Layer 4 of a small transformer language model trained on English Wikipedia (25 layers, counted from 0, width 64).
Take only the direct path to the model's output, skipping the later layers: a vector added to the residual stream pushes a token's score in proportion to its dot product with that token's output vector.

Output vectors of the tokens that the questions are about. A number n stands for n times 0.0061.
" of": -98 83 6 54 49 60 -39 37 -45 33 19 129 44 -38 -74 -48 19 52 -98 42 142 -92 -2 33 -71 61 -74 -44 123 -84 18 53 6 -32 70 26 74 3 110 97 -41 -64 75 51 79 33 -52 -83 -43 -4 42 -106 81 18 76 -52 -90 -6 -150 -165 -19 -233 59 -7
"–20": 21 -3 128 44 3 106 -40 60 61 -58 -23 97 83 39 49 -5 22 48 13 35 -137 15 -13 -156 81 26 -51 51 32 80 -27 133 -57 148 -87 -89 -13 109 65 69 65 -20 85 -178 4 -101 -61 174 -53 -100 -31 -197 -151 5 115 -41 -13 -158 15 45 -20 -76 -126 -37
"n": 34 -143 -103 43 -126 107 27 23 16 -156 35 -85 -78 -50 -12 72 14 19 -17 88 169 116 -44 3 -22 24 122 107 -40 -5 85 -66 25 -63 -43 88 154 93 -194 -18 -113 -110 29 -92 -11 -15 90 -91 54 -18 -15 -44 157 -92 -29 17 311 82 -22 -52 17 -70 -8 -172
"ite": -130 169 -10 -31 138 36 -39 -27 -27 -128 -54 41 -32 87 -11 173 115 16 -37 33 25 64 -56 5 -152 -45 -101 50 -19 117 43 124 39 -134 89 -3 -39 -46 126 -82 2 -105 -31 -114 -80 -123 111 -31 -109 -72 -88 -168 -67 59 -30 118 174 218 -156 174 70 -112 146 -73
"iz": 11 101 52 37 164 131 215 188 -42 -118 0 189 -28 71 13 45 105 -167 21 143 109 56 29 -19 -74 -28 -105 -59 10 61 -80 8 -45 -98 196 -105 -149 157 -147 84 -28 -109 -88 -102 -117 -119 31 11 -24 -151 -31 -142 -48 -21 -19 68 -33 54 -109 25 -42 70 -5 -5
"em": 76 -25 32 152 15 8 53 118 -77 -174 -44 150 74 -52 -34 55 54 -22 148 -40 107 -43 19 -4 -21 -64 37 27 69 -210 64 14 -130 -28 -77 120 -117 69 -62 -25 -41 -112 45 -4 -38 121 -35 123 -102 -83 64 147 -142 -59 -39 -25 81 21 84 40 23 91 -96 -273
"mmer": 72 6 -31 142 -98 120 166 -23 -84 -187 81 80 151 -36 193 90 101 126 -64 -168 -191 200 -29 -28 40 -94 -195 -11 -129 -213 -16 257 -72 -94 -196 97 33 116 78 -191 13 -124 70 -108 -6 91 -22 138 -40 -55 134 -141 -108 -123 101 137 51 18 25 129 58 -126 -13 -95
":": 23 46 -16 82 46 -19 -82 -88 66 -2 -37 85 244 26 -47 -65 -42 -53 -65 -20 93 16 43 -10 59 -5 77 244 -2 -75 -49 67 0 58 6 -118 49 -50 9 -37 35 -47 160 -5 104 64 -107 -38 44 -30 -91 -213 -132 95 51 -35 -116 55 -112 -48 -122 -54 -59 145
"ise": 146 92 -99 195 64 98 68 128 62 -90 -131 143 9 -46 -69 102 123 -18 55 149 -11 2 169 -28 -135 64 -66 -61 -20 78 -43 91 -82 75 53 -113 -71 37 65 -140 171 -224 -110 -121 -28 -111 83 31 -14 -92 13 -147 -168 -37 -272 156 47 93 -141 -61 62 28 -39 34
"ally": -67 -1 -224 112 244 -16 102 -83 -153 -184 36 102 135 8 71 -70 55 -73 96 65 77 -33 225 -8 -120 94 -96 65 135 20 -1 118 -112 43 -58 118 -42 -56 -84 -129 37 -171 -112 115 -114 -8 -266 106 -145 -105 -147 -194 76 147 9 190 123 37 267 -65 -19 -129 127 -71
"pt": -29 -48 25 -138 -57 224 90 -27 -69 -234 84 -43 -26 74 80 199 73 -133 -116 -45 9 187 70 -5 -72 -55 -193 14 133 -7 -32 78 -9 -57 70 -13 75 136 -7 73 -56 -160 223 115 28 158 -18 -10 -181 -64 -48 21 141 1 -56 -47 -266 -78 -73 207 34 12 -48 -118
" career": 8 -58 149 22 -2 -82 114 -34 30 -19 119 167 -70 32 24 5 44 60 -31 12 -48 101 13 -75 188 89 -220 267 -71 126 -69 68 -45 -138 12 -41 -191 150 9 -29 32 -229 169 9 -83 23 -80 1 -142 -83 -197 32 -55 89 299 -72 -14 -176 -36 98 -45 -89 6 -43
"ꦁ": 109 -123 63 -20 234 238 244 155 8 -365 -305 153 -128 3 173 375 223 135 -129 13 -164 96 301 -309 232 -211 -427 206 -13 -96 241 267 -363 229 189 -220 -119 213 13 -138 179 -404 300 -229 -99 -91 -185 210 -290 -241 13 -217 -95 106 164 184 -149 -70 169 74 -178 -322 210 -24
"ter": 56 139 48 42 -141 -47 142 -169 183 -154 -48 -181 -324 56 -18 161 57 72 -45 -83 4 -41 98 -7 -55 32 137 -54 -20 86 -28 51 -101 -99 -18 150 53 73 116 -13 36 -157 -22 93 -18 68 10 -100 -86 19 92 11 -120 -7 16 153 -241 42 87 -94 22 -23 83 29
"ment": 206 14 -123 -53 15 -77 63 39 8 -100 -93 -42 -77 100 123 189 103 101 147 -2 -43 138 -63 -26 -158 103 -73 81 78 123 137 160 -2 -80 -36 -42 248 33 197 79 121 -129 17 -155 -106 39 -111 129 -61 -106 -194 -13 -185 65 -172 -16 -286 20 35 -111 124 -92 -107 -102
"cc": 187 -31 -16 -23 -24 31 34 -106 -195 -76 96 -10 103 -7 -14 20 55 108 6 -19 -56 131 74 -45 -75 -69 -70 59 -106 -1 -71 176 -136 70 -5 31 44 45 -84 -219 -48 -182 5 -1 105 41 -25 1 -33 -15 6 141 -90 -225 118 53 -105 -12 76 173 29 143 11 22
").": 1 -92 8 247 105 -34 -67 -146 72 -73 -50 -6 49 -27 42 -23 5 -161 -66 29 -12 108 55 -28 -57 -40 -107 -111 179 83 203 161 -23 -93 47 41 -128 73 -79 -79 273 -82 223 -134 23 -120 -125 160 -124 -76 224 139 4 -46 -16 115 -28 -111 73 -95 -83 -160 13 -52
" date": 59 -17 -63 -34 130 97 -27 20 -108 -29 84 133 -75 -131 42 61 -50 80 -68 -55 57 63 71 -60 6 99 -85 27 -101 -143 4 42 -105 -41 122 -125 -66 106 147 40 113 -144 121 -64 22 150 -47 -70 -64 -14 24 -62 -164 69 8 -27 -146 24 -23 0 65 -78 73 128
"8": 103 -149 42 -16 242 215 253 129 28 -364 -329 172 -150 -4 175 374 251 152 -117 32 -144 75 305 -310 253 -210 -460 184 -26 -105 243 270 -390 211 191 -214 -112 248 38 -148 151 -413 290 -235 -119 -84 -196 201 -271 -232 6 -216 -93 133 153 185 -159 -52 181 90 -154 -310 233 -26
" North": 56 -32 33 -24 75 51 93 56 127 5 -42 51 -39 -42 14 41 117 39 -89 -70 -105 -63 -38 -89 49 86 -1 3 -70 -97 31 -28 -113 145 -27 -1 -16 86 -29 32 -82 -28 17 -100 39 -26 -115 98 -65 -15 95 -69 16 -18 96 12 -7 8 39 6 -26 -62 40 -27
"st": -31 -9 -26 69 -190 70 100 -170 82 -128 58 95 49 132 17 65 70 80 101 3 1 33 -177 26 -11 84 -180 -27 -126 -4 -14 30 -75 -122 -187 66 121 58 -74 -2 -63 -69 55 27 41 71 30 45 -223 18 33 -65 107 -47 52 125 -96 -37 -121 62 110 24 -66 129
"style": -84 -90 59 133 58 -28 97 22 -41 -188 -86 -28 10 66 183 96 101 -52 -19 121 -76 -113 -127 -40 104 203 49 309 -22 -85 68 143 12 162 -17 -66 -59 247 131 -156 37 -232 169 -35 -184 12 -31 16 -91 -80 55 -10 -54 -12 0 97 -272 -25 -6 107 -174 -268 -62 48
"ice": 112 121 -135 78 -7 -83 74 205 217 -167 -16 10 95 -140 83 152 183 132 176 14 -127 115 185 -38 -129 -4 -1 -37 -110 -136 -91 57 121 -98 51 18 -84 131 -113 -182 129 -90 61 -46 -114 34 111 -61 -73 -22 2 52 -218 34 -71 69 37 -35 -15 -58 -92 -196 -34 -34
"ꦂ": 92 -107 42 -92 194 264 240 165 72 -350 -293 190 -139 66 135 296 237 140 -103 7 -229 69 277 -297 257 -175 -477 165 23 -147 198 261 -300 205 259 -203 -130 260 12 -149 156 -398 327 -289 -110 -97 -190 188 -262 -219 7 -272 -60 90 193 127 -165 2 204 90 -161 -268 206 -35

Each question shows what one neuron of this layer's MLP adds at an activation of 1. A number n stands for n times 0.0011.

n171: -39 22 2 45 162 11 48 -22 -22 20 -93 -60 -31 6 33 -9 7 -87 -34 20 -20 21 16 -6 -15 14 -50 -23 -4 -88 -35 38 -19 -27 34 -55 111 -65 41 8 -50 -2 -61 10 -13 -15 27 57 -47 64 -14 18 26 -59 13 39 15 17 -19 -44 22 52 33 30
Pushed down most: " career"

n57: -35 59 26 85 137 17 3 -110 -38 -4 41 -93 -69 -22 3 38 -10 -1 -75 -188 -92 -26 10 -36 63 -16 -90 33 -39 -69 20 8 46 4 -8 84 -12 29 -12 -90 -71 -17 -28 70 185 -54 123 51 -59 -29 -59 52 2 17 -45 -56 50 164 -13 -9 -1 8 99 41
Pushed down most: "ment"

n240: 18 99 3 59 14 47 -4 -65 -62 -31 18 -49 -72 -12 -45 13 79 -121 62 49 -59 65 51 39 7 83 -35 2 139 77 62 48 14 7 45 -49 -19 -111 -115 22 33 24 -81 -62 54 47 55 64 37 11 -87 -215 17 120 -203 -14 -31 -127 -118 -61 53 25 -16 -23
Which of these tokens does it push up most? "ise"

n191: 3 53 64 37 75 64 -69 -5 42 -32 -5 -8 124 -63 66 -81 -1 37 -29 -12 -83 -20 -28 10 3 -23 -58 10 -50 -16 -36 5 18 85 -14 -5 -73 -85 17 92 49 -20 -32 -45 18 -22 -23 32 90 -4 48 -78 6 -56 -27 3 68 -58 85 -21 -32 -21 -66 -40
Which of these tokens does it push up most? "–20"

n96: 44 -53 -25 2 -7 -9 16 43 -16 15 -17 -19 -59 21 42 2 31 39 -36 0 51 -11 -56 -4 49 -24 59 -14 -63 45 65 -24 -41 -35 -55 54 -29 -23 -22 72 -14 4 -25 -74 -4 20 21 41 -69 12 -102 25 -82 42 45 40 -47 82 66 -19 -14 68 -59 22
Pushed down most: " of"

n249: 0 99 57 28 24 -82 21 -128 31 60 59 -43 -43 -62 -47 -5 35 -55 -23 -97 -41 -28 -25 10 -21 33 12 22 -83 12 -19 -11 51 47 -24 151 27 -35 -52 -25 -10 -13 7 -16 90 -4 84 -68 -79 -6 57 15 -34 41 -31 49 56 56 9 -34 -29 15 22 -22
Which of these tokens does it push up most? "ter"

n42: 5 85 33 -26 -41 -11 10 26 39 13 62 42 43 -2 -19 57 -54 78 18 6 -13 23 -63 -23 -4 -2 -52 50 -3 0 32 -32 64 -54 -69 -49 -38 -87 -62 -68 -17 7 10 83 16 11 57 -14 52 30 -39 -16 -18 31 40 -49 0 -6 4 20 10 -55 2 -55
Which two tokens does it push up most, strongest first? " career", "ice"

n83: 4 15 -17 -41 152 6 37 19 -98 60 -41 12 -41 60 30 46 15 -93 -9 7 -10 22 41 -9 13 -26 26 -23 28 -71 -83 5 -49 -74 44 -30 82 -8 43 -22 -50 -62 -70 11 9 -61 -1 0 33 49 -16 -113 -33 -54 -18 19 45 7 -123 -10 36 70 -12 37
Which of these tokens does it push up most? "iz"

n124: 18 97 31 44 70 -20 -75 -59 -107 36 4 25 -67 -13 1 15 7 86 -45 -50 -89 -96 30 -64 12 -33 -17 0 -110 -74 21 26 22 -30 -31 109 19 94 -10 -31 3 53 -57 26 45 -66 -56 81 -61 73 31 43 -65 15 -21 -1 -2 62 33 74 -35 9 13 32
Which of these tokens does it push up most? "mmer"

n151: -69 30 -17 1 -72 -18 86 20 30 -55 11 11 31 -10 -41 -48 21 -27 -7 -23 -5 10 -37 43 -13 -8 5 94 28 10 -6 -24 73 -32 -17 -11 91 10 -5 -42 -31 5 68 10 23 11 13 59 40 -38 54 11 5 15 -52 -10 -41 -75 68 26 -17 -63 -1 -4
Which two tokens does it push up most, strongest first? "style", "pt"

n53: -12 66 -25 57 8 10 -18 -30 27 -45 -9 16 -72 -26 -55 -11 0 5 40 19 -19 7 -23 -4 18 21 -25 -17 -17 -43 12 -6 3 -24 -29 -3 -5 -61 98 30 -14 14 6 61 -17 -11 41 -4 27 41 -27 -25 40 44 21 -19 17 -53 -71 -24 4 -30 10 31
Which of these tokens does it push up most? " of"

n149: 17 18 -13 3 -9 -27 -24 48 -24 35 1 -6 31 -5 2 -5 10 -33 98 -24 -19 -18 13 2 17 -7 66 -30 8 21 -18 -39 4 -45 36 -67 -50 30 9 -1 19 -52 -4 -31 -41 31 8 -22 48 58 18 -11 -26 28 -22 23 29 -8 -63 31 -27 -38 -3 40
Which of these tokens does it push up most? "ice"

n29: 4 -8 15 -26 -18 31 40 -61 -19 -16 -11 65 10 38 10 -59 -17 -9 -40 -42 21 1 -58 11 -15 -6 13 53 -84 27 73 -59 -46 -4 -28 21 68 -92 -3 36 43 -28 11 -71 44 2 18 -6 -35 42 -32 -38 -26 -17 -1 85 -55 -13 21 -19 57 65 -36 50
Pushed down most: "ice"

n0: -28 17 -22 27 35 19 55 -5 -25 92 -3 -56 -9 -29 -4 13 11 -27 -39 12 11 -32 -30 -26 -5 -4 -36 27 57 -15 -9 -1 42 -28 14 93 2 -3 7 -16 -31 102 -25 -11 1 3 0 -7 -87 -33 -1 -12 -47 31 -5 30 -29 41 -38 7 10 19 29 3
Which of these tokens does it push up most? "ite"

n70: 73 40 10 -64 -12 80 -12 -10 10 -47 42 -49 -8 -13 -47 88 -65 -24 -46 87 92 93 15 -13 37 -65 -2 -31 -101 -127 -22 -50 -36 64 -3 55 -129 -89 10 -14 35 -26 -33 78 41 49 -26 -96 -76 42 167 -5 43 2 56 -52 6 -109 91 18 37 120 -36 91
Which of these tokens does it push up most? "cc"

n190: 43 -43 80 -22 -19 -12 -120 6 44 187 1 -82 -78 -29 19 22 -11 -27 49 -38 -98 33 -47 -132 -4 17 -12 -29 -7 -41 -1 14 17 106 -4 38 11 -26 -23 -70 -35 95 10 -5 32 32 1 -15 -12 -44 43 70 -3 40 4 35 31 87 5 1 -14 -78 3 13
Which of these tokens does it push up most? " North"

n95: 81 -142 -24 157 182 79 -42 -18 -165 179 -25 -53 -172 46 -63 46 76 -454 213 86 -127 -70 317 99 -12 180 -150 -16 62 -46 -1 145 48 84 155 38 -25 -200 86 -2 5 -31 -48 -30 -79 -157 -3 218 -47 -15 111 -28 -71 -248 -176 89 78 -198 -220 30 10 -77 160 67
Which of these tokens does it push up most? "ise"

n103: -2 15 -25 -3 0 21 -27 24 -8 -59 7 23 -20 28 -10 -88 20 46 -46 7 4 -40 20 -26 -9 -25 -26 21 -22 19 -5 54 -14 -6 -48 -65 24 59 8 6 -25 62 2 127 4 28 -22 48 21 -12 -64 -35 -4 -5 -39 -53 35 -2 -16 -8 -5 22 18 24
Pushed down most: ")."

n177: 15 18 -25 54 21 17 -35 -21 41 -49 42 -59 14 18 -10 -36 10 36 -15 -53 -10 -13 -95 -17 -13 -18 50 24 -20 18 4 -10 18 44 3 -22 -8 2 -30 17 34 24 -14 -20 27 20 4 22 -18 29 -8 6 -13 6 -1 -37 -15 14 18 6 6 4 -7 -50
Pushed down most: "8"

n78: -1 -27 1 63 55 -17 46 -18 1 18 20 -15 -14 50 -1 -6 -14 13 -21 23 -24 4 -43 32 8 1 28 -5 -35 -4 -31 -38 -3 -59 -27 37 24 -20 -48 -21 2 -20 21 17 22 -12 -49 17 -41 13 31 7 -6 9 -4 21 -7 39 -5 -34 6 36 -30 -3
Which of these tokens does it push up most? "st"

n127: -1 44 -51 77 20 -45 -56 -62 -23 -45 42 -5 82 29 -44 -27 19 13 -69 -6 -39 -48 -5 -11 -14 -28 -28 8 16 10 -26 74 28 29 35 9 -37 -8 -61 -17 18 6 -15 78 38 18 11 48 -28 34 6 -33 -32 -1 -19 -38 3 26 -77 -5 25 18 24 -1
Which of these tokens does it push up most? ":"

n21: 6 2 -18 16 -7 0 -9 -16 -17 -3 18 -14 -20 -12 -22 -29 -21 -3 -32 8 61 -23 -9 -12 29 -9 12 32 14 -24 -12 30 21 -5 -2 49 -19 -24 12 -11 -16 21 -13 -7 -8 2 42 6 -42 -50 -57 40 3 9 1 17 -6 -10 -1 -24 21 26 -11 -8
Which of these tokens does it push up most? "em"

n33: -164 -33 -23 -99 34 -41 41 48 42 26 -66 27 17 -81 -18 23 -50 -58 -36 -16 -39 25 23 30 9 -99 35 8 49 56 10 65 -21 -60 46 -61 126 -31 -90 65 39 108 120 -91 -45 -12 95 98 -58 6 38 -38 117 -18 24 -87 -21 -121 249 -50 41 -11 -41 -43
Pushed down most: "ise"

n125: 46 3 -1 54 -53 -47 -38 -42 33 -33 104 -133 48 4 5 -17 11 81 -71 -57 -8 2 -36 7 -23 36 40 36 36 -5 -62 -68 6 21 -67 58 -53 107 -109 -47 15 -29 -13 57 76 32 44 39 -40 78 11 83 16 -84 9 -45 20 -17 -28 43 -2 13 42 25
Which of these tokens does it push up most? "cc"

n157: 45 52 -28 -13 -184 70 -146 3 -55 28 90 23 55 -48 34 41 62 127 14 -28 18 33 -14 -72 54 -20 -51 22 65 -1 94 94 35 115 -26 -179 -91 110 -19 -59 -47 39 -5 63 -6 21 -38 -21 40 0 -14 -53 -24 61 -24 -140 -18 -122 -24 16 39 -35 47 55
Pushed down most: "ter"

n193: 54 -41 -31 -50 7 -116 -22 67 7 73 -7 -12 5 -11 -32 -11 -25 38 -152 -46 56 11 53 -40 5 -27 -62 36 65 52 11 -4 39 -32 -29 -5 -100 50 -46 -8 35 49 -17 100 72 46 -27 33 -32 13 11 73 -85 43 63 -52 35 34 -7 39 14 -64 54 -53
Which two tokens does it push up most, strongest first? " career", ")."

n113: 15 78 36 43 72 -8 -73 -51 -26 2 29 7 -74 -74 -35 -23 10 47 53 -107 -52 -24 10 -72 11 -2 -6 39 -49 -33 -23 11 94 -1 5 95 12 13 -18 -90 9 24 73 59 41 -8 6 8 -18 -49 15 24 7 40 -32 20 39 51 -37 56 0 -19 -25 21
Which of these tokens does it push up most? "ice"

n238: -150 -110 -257 51 -33 108 91 33 -16 337 41 -26 327 17 -73 6 70 -221 -50 171 -43 -269 35 155 -98 217 -61 46 197 -193 -75 114 -136 15 83 45 171 -161 121 66 1 38 -58 37 -21 -115 -217 168 -65 -65 382 132 -180 -165 -123 -80 77 43 -49 83 -106 -25 4 -39
Pushed down most: " career"

n235: -13 -2 -22 0 8 -30 27 -70 31 22 -31 14 -14 25 -8 42 -15 -22 88 11 -43 40 14 13 -24 21 -31 11 24 11 -21 -52 55 20 26 -9 37 -28 24 10 -14 -18 -40 11 13 2 27 3 -30 -13 -9 0 35 -18 2 22 -44 1 -1 -17 39 -41 -7 -18
Which of these tokens does it push up most? "ment"

n137: 30 -3 50 16 37 5 -1 16 -26 26 -4 -84 -47 47 -25 23 10 -16 -15 3 -45 69 40 -2 -14 4 -33 -44 20 -26 -33 -29 -17 91 7 -63 -68 82 7 45 -38 0 -18 47 52 3 -23 -77 -12 32 -103 -43 14 -49 59 -54 15 -67 -134 34 11 73 35 69
Which of these tokens does it push up most? "pt"

n105: 8 12 64 -30 11 -61 25 59 -59 -33 42 -35 13 13 31 37 8 -42 44 39 -31 -96 -41 45 -39 5 80 38 -102 26 -73 34 12 70 -43 -29 46 39 -13 -27 22 -13 -4 26 -26 64 -25 -30 90 -37 92 5 -25 -77 -17 16 79 -28 -110 105 -37 -43 -33 -65
Which of these tokens does it push up most? "style"

n52: -41 41 -13 2 1 15 -6 37 10 -5 -4 1 -25 -13 56 -6 -15 8 -7 -26 -12 16 11 37 8 -3 0 -50 18 32 -13 7 -7 -73 -34 -62 76 -9 -6 10 -17 1 -9 21 -19 24 -17 30 60 -3 -75 -20 69 -11 -31 -5 4 16 -24 -8 11 -24 -4 -23
Which of these tokens does it push up most? "ment"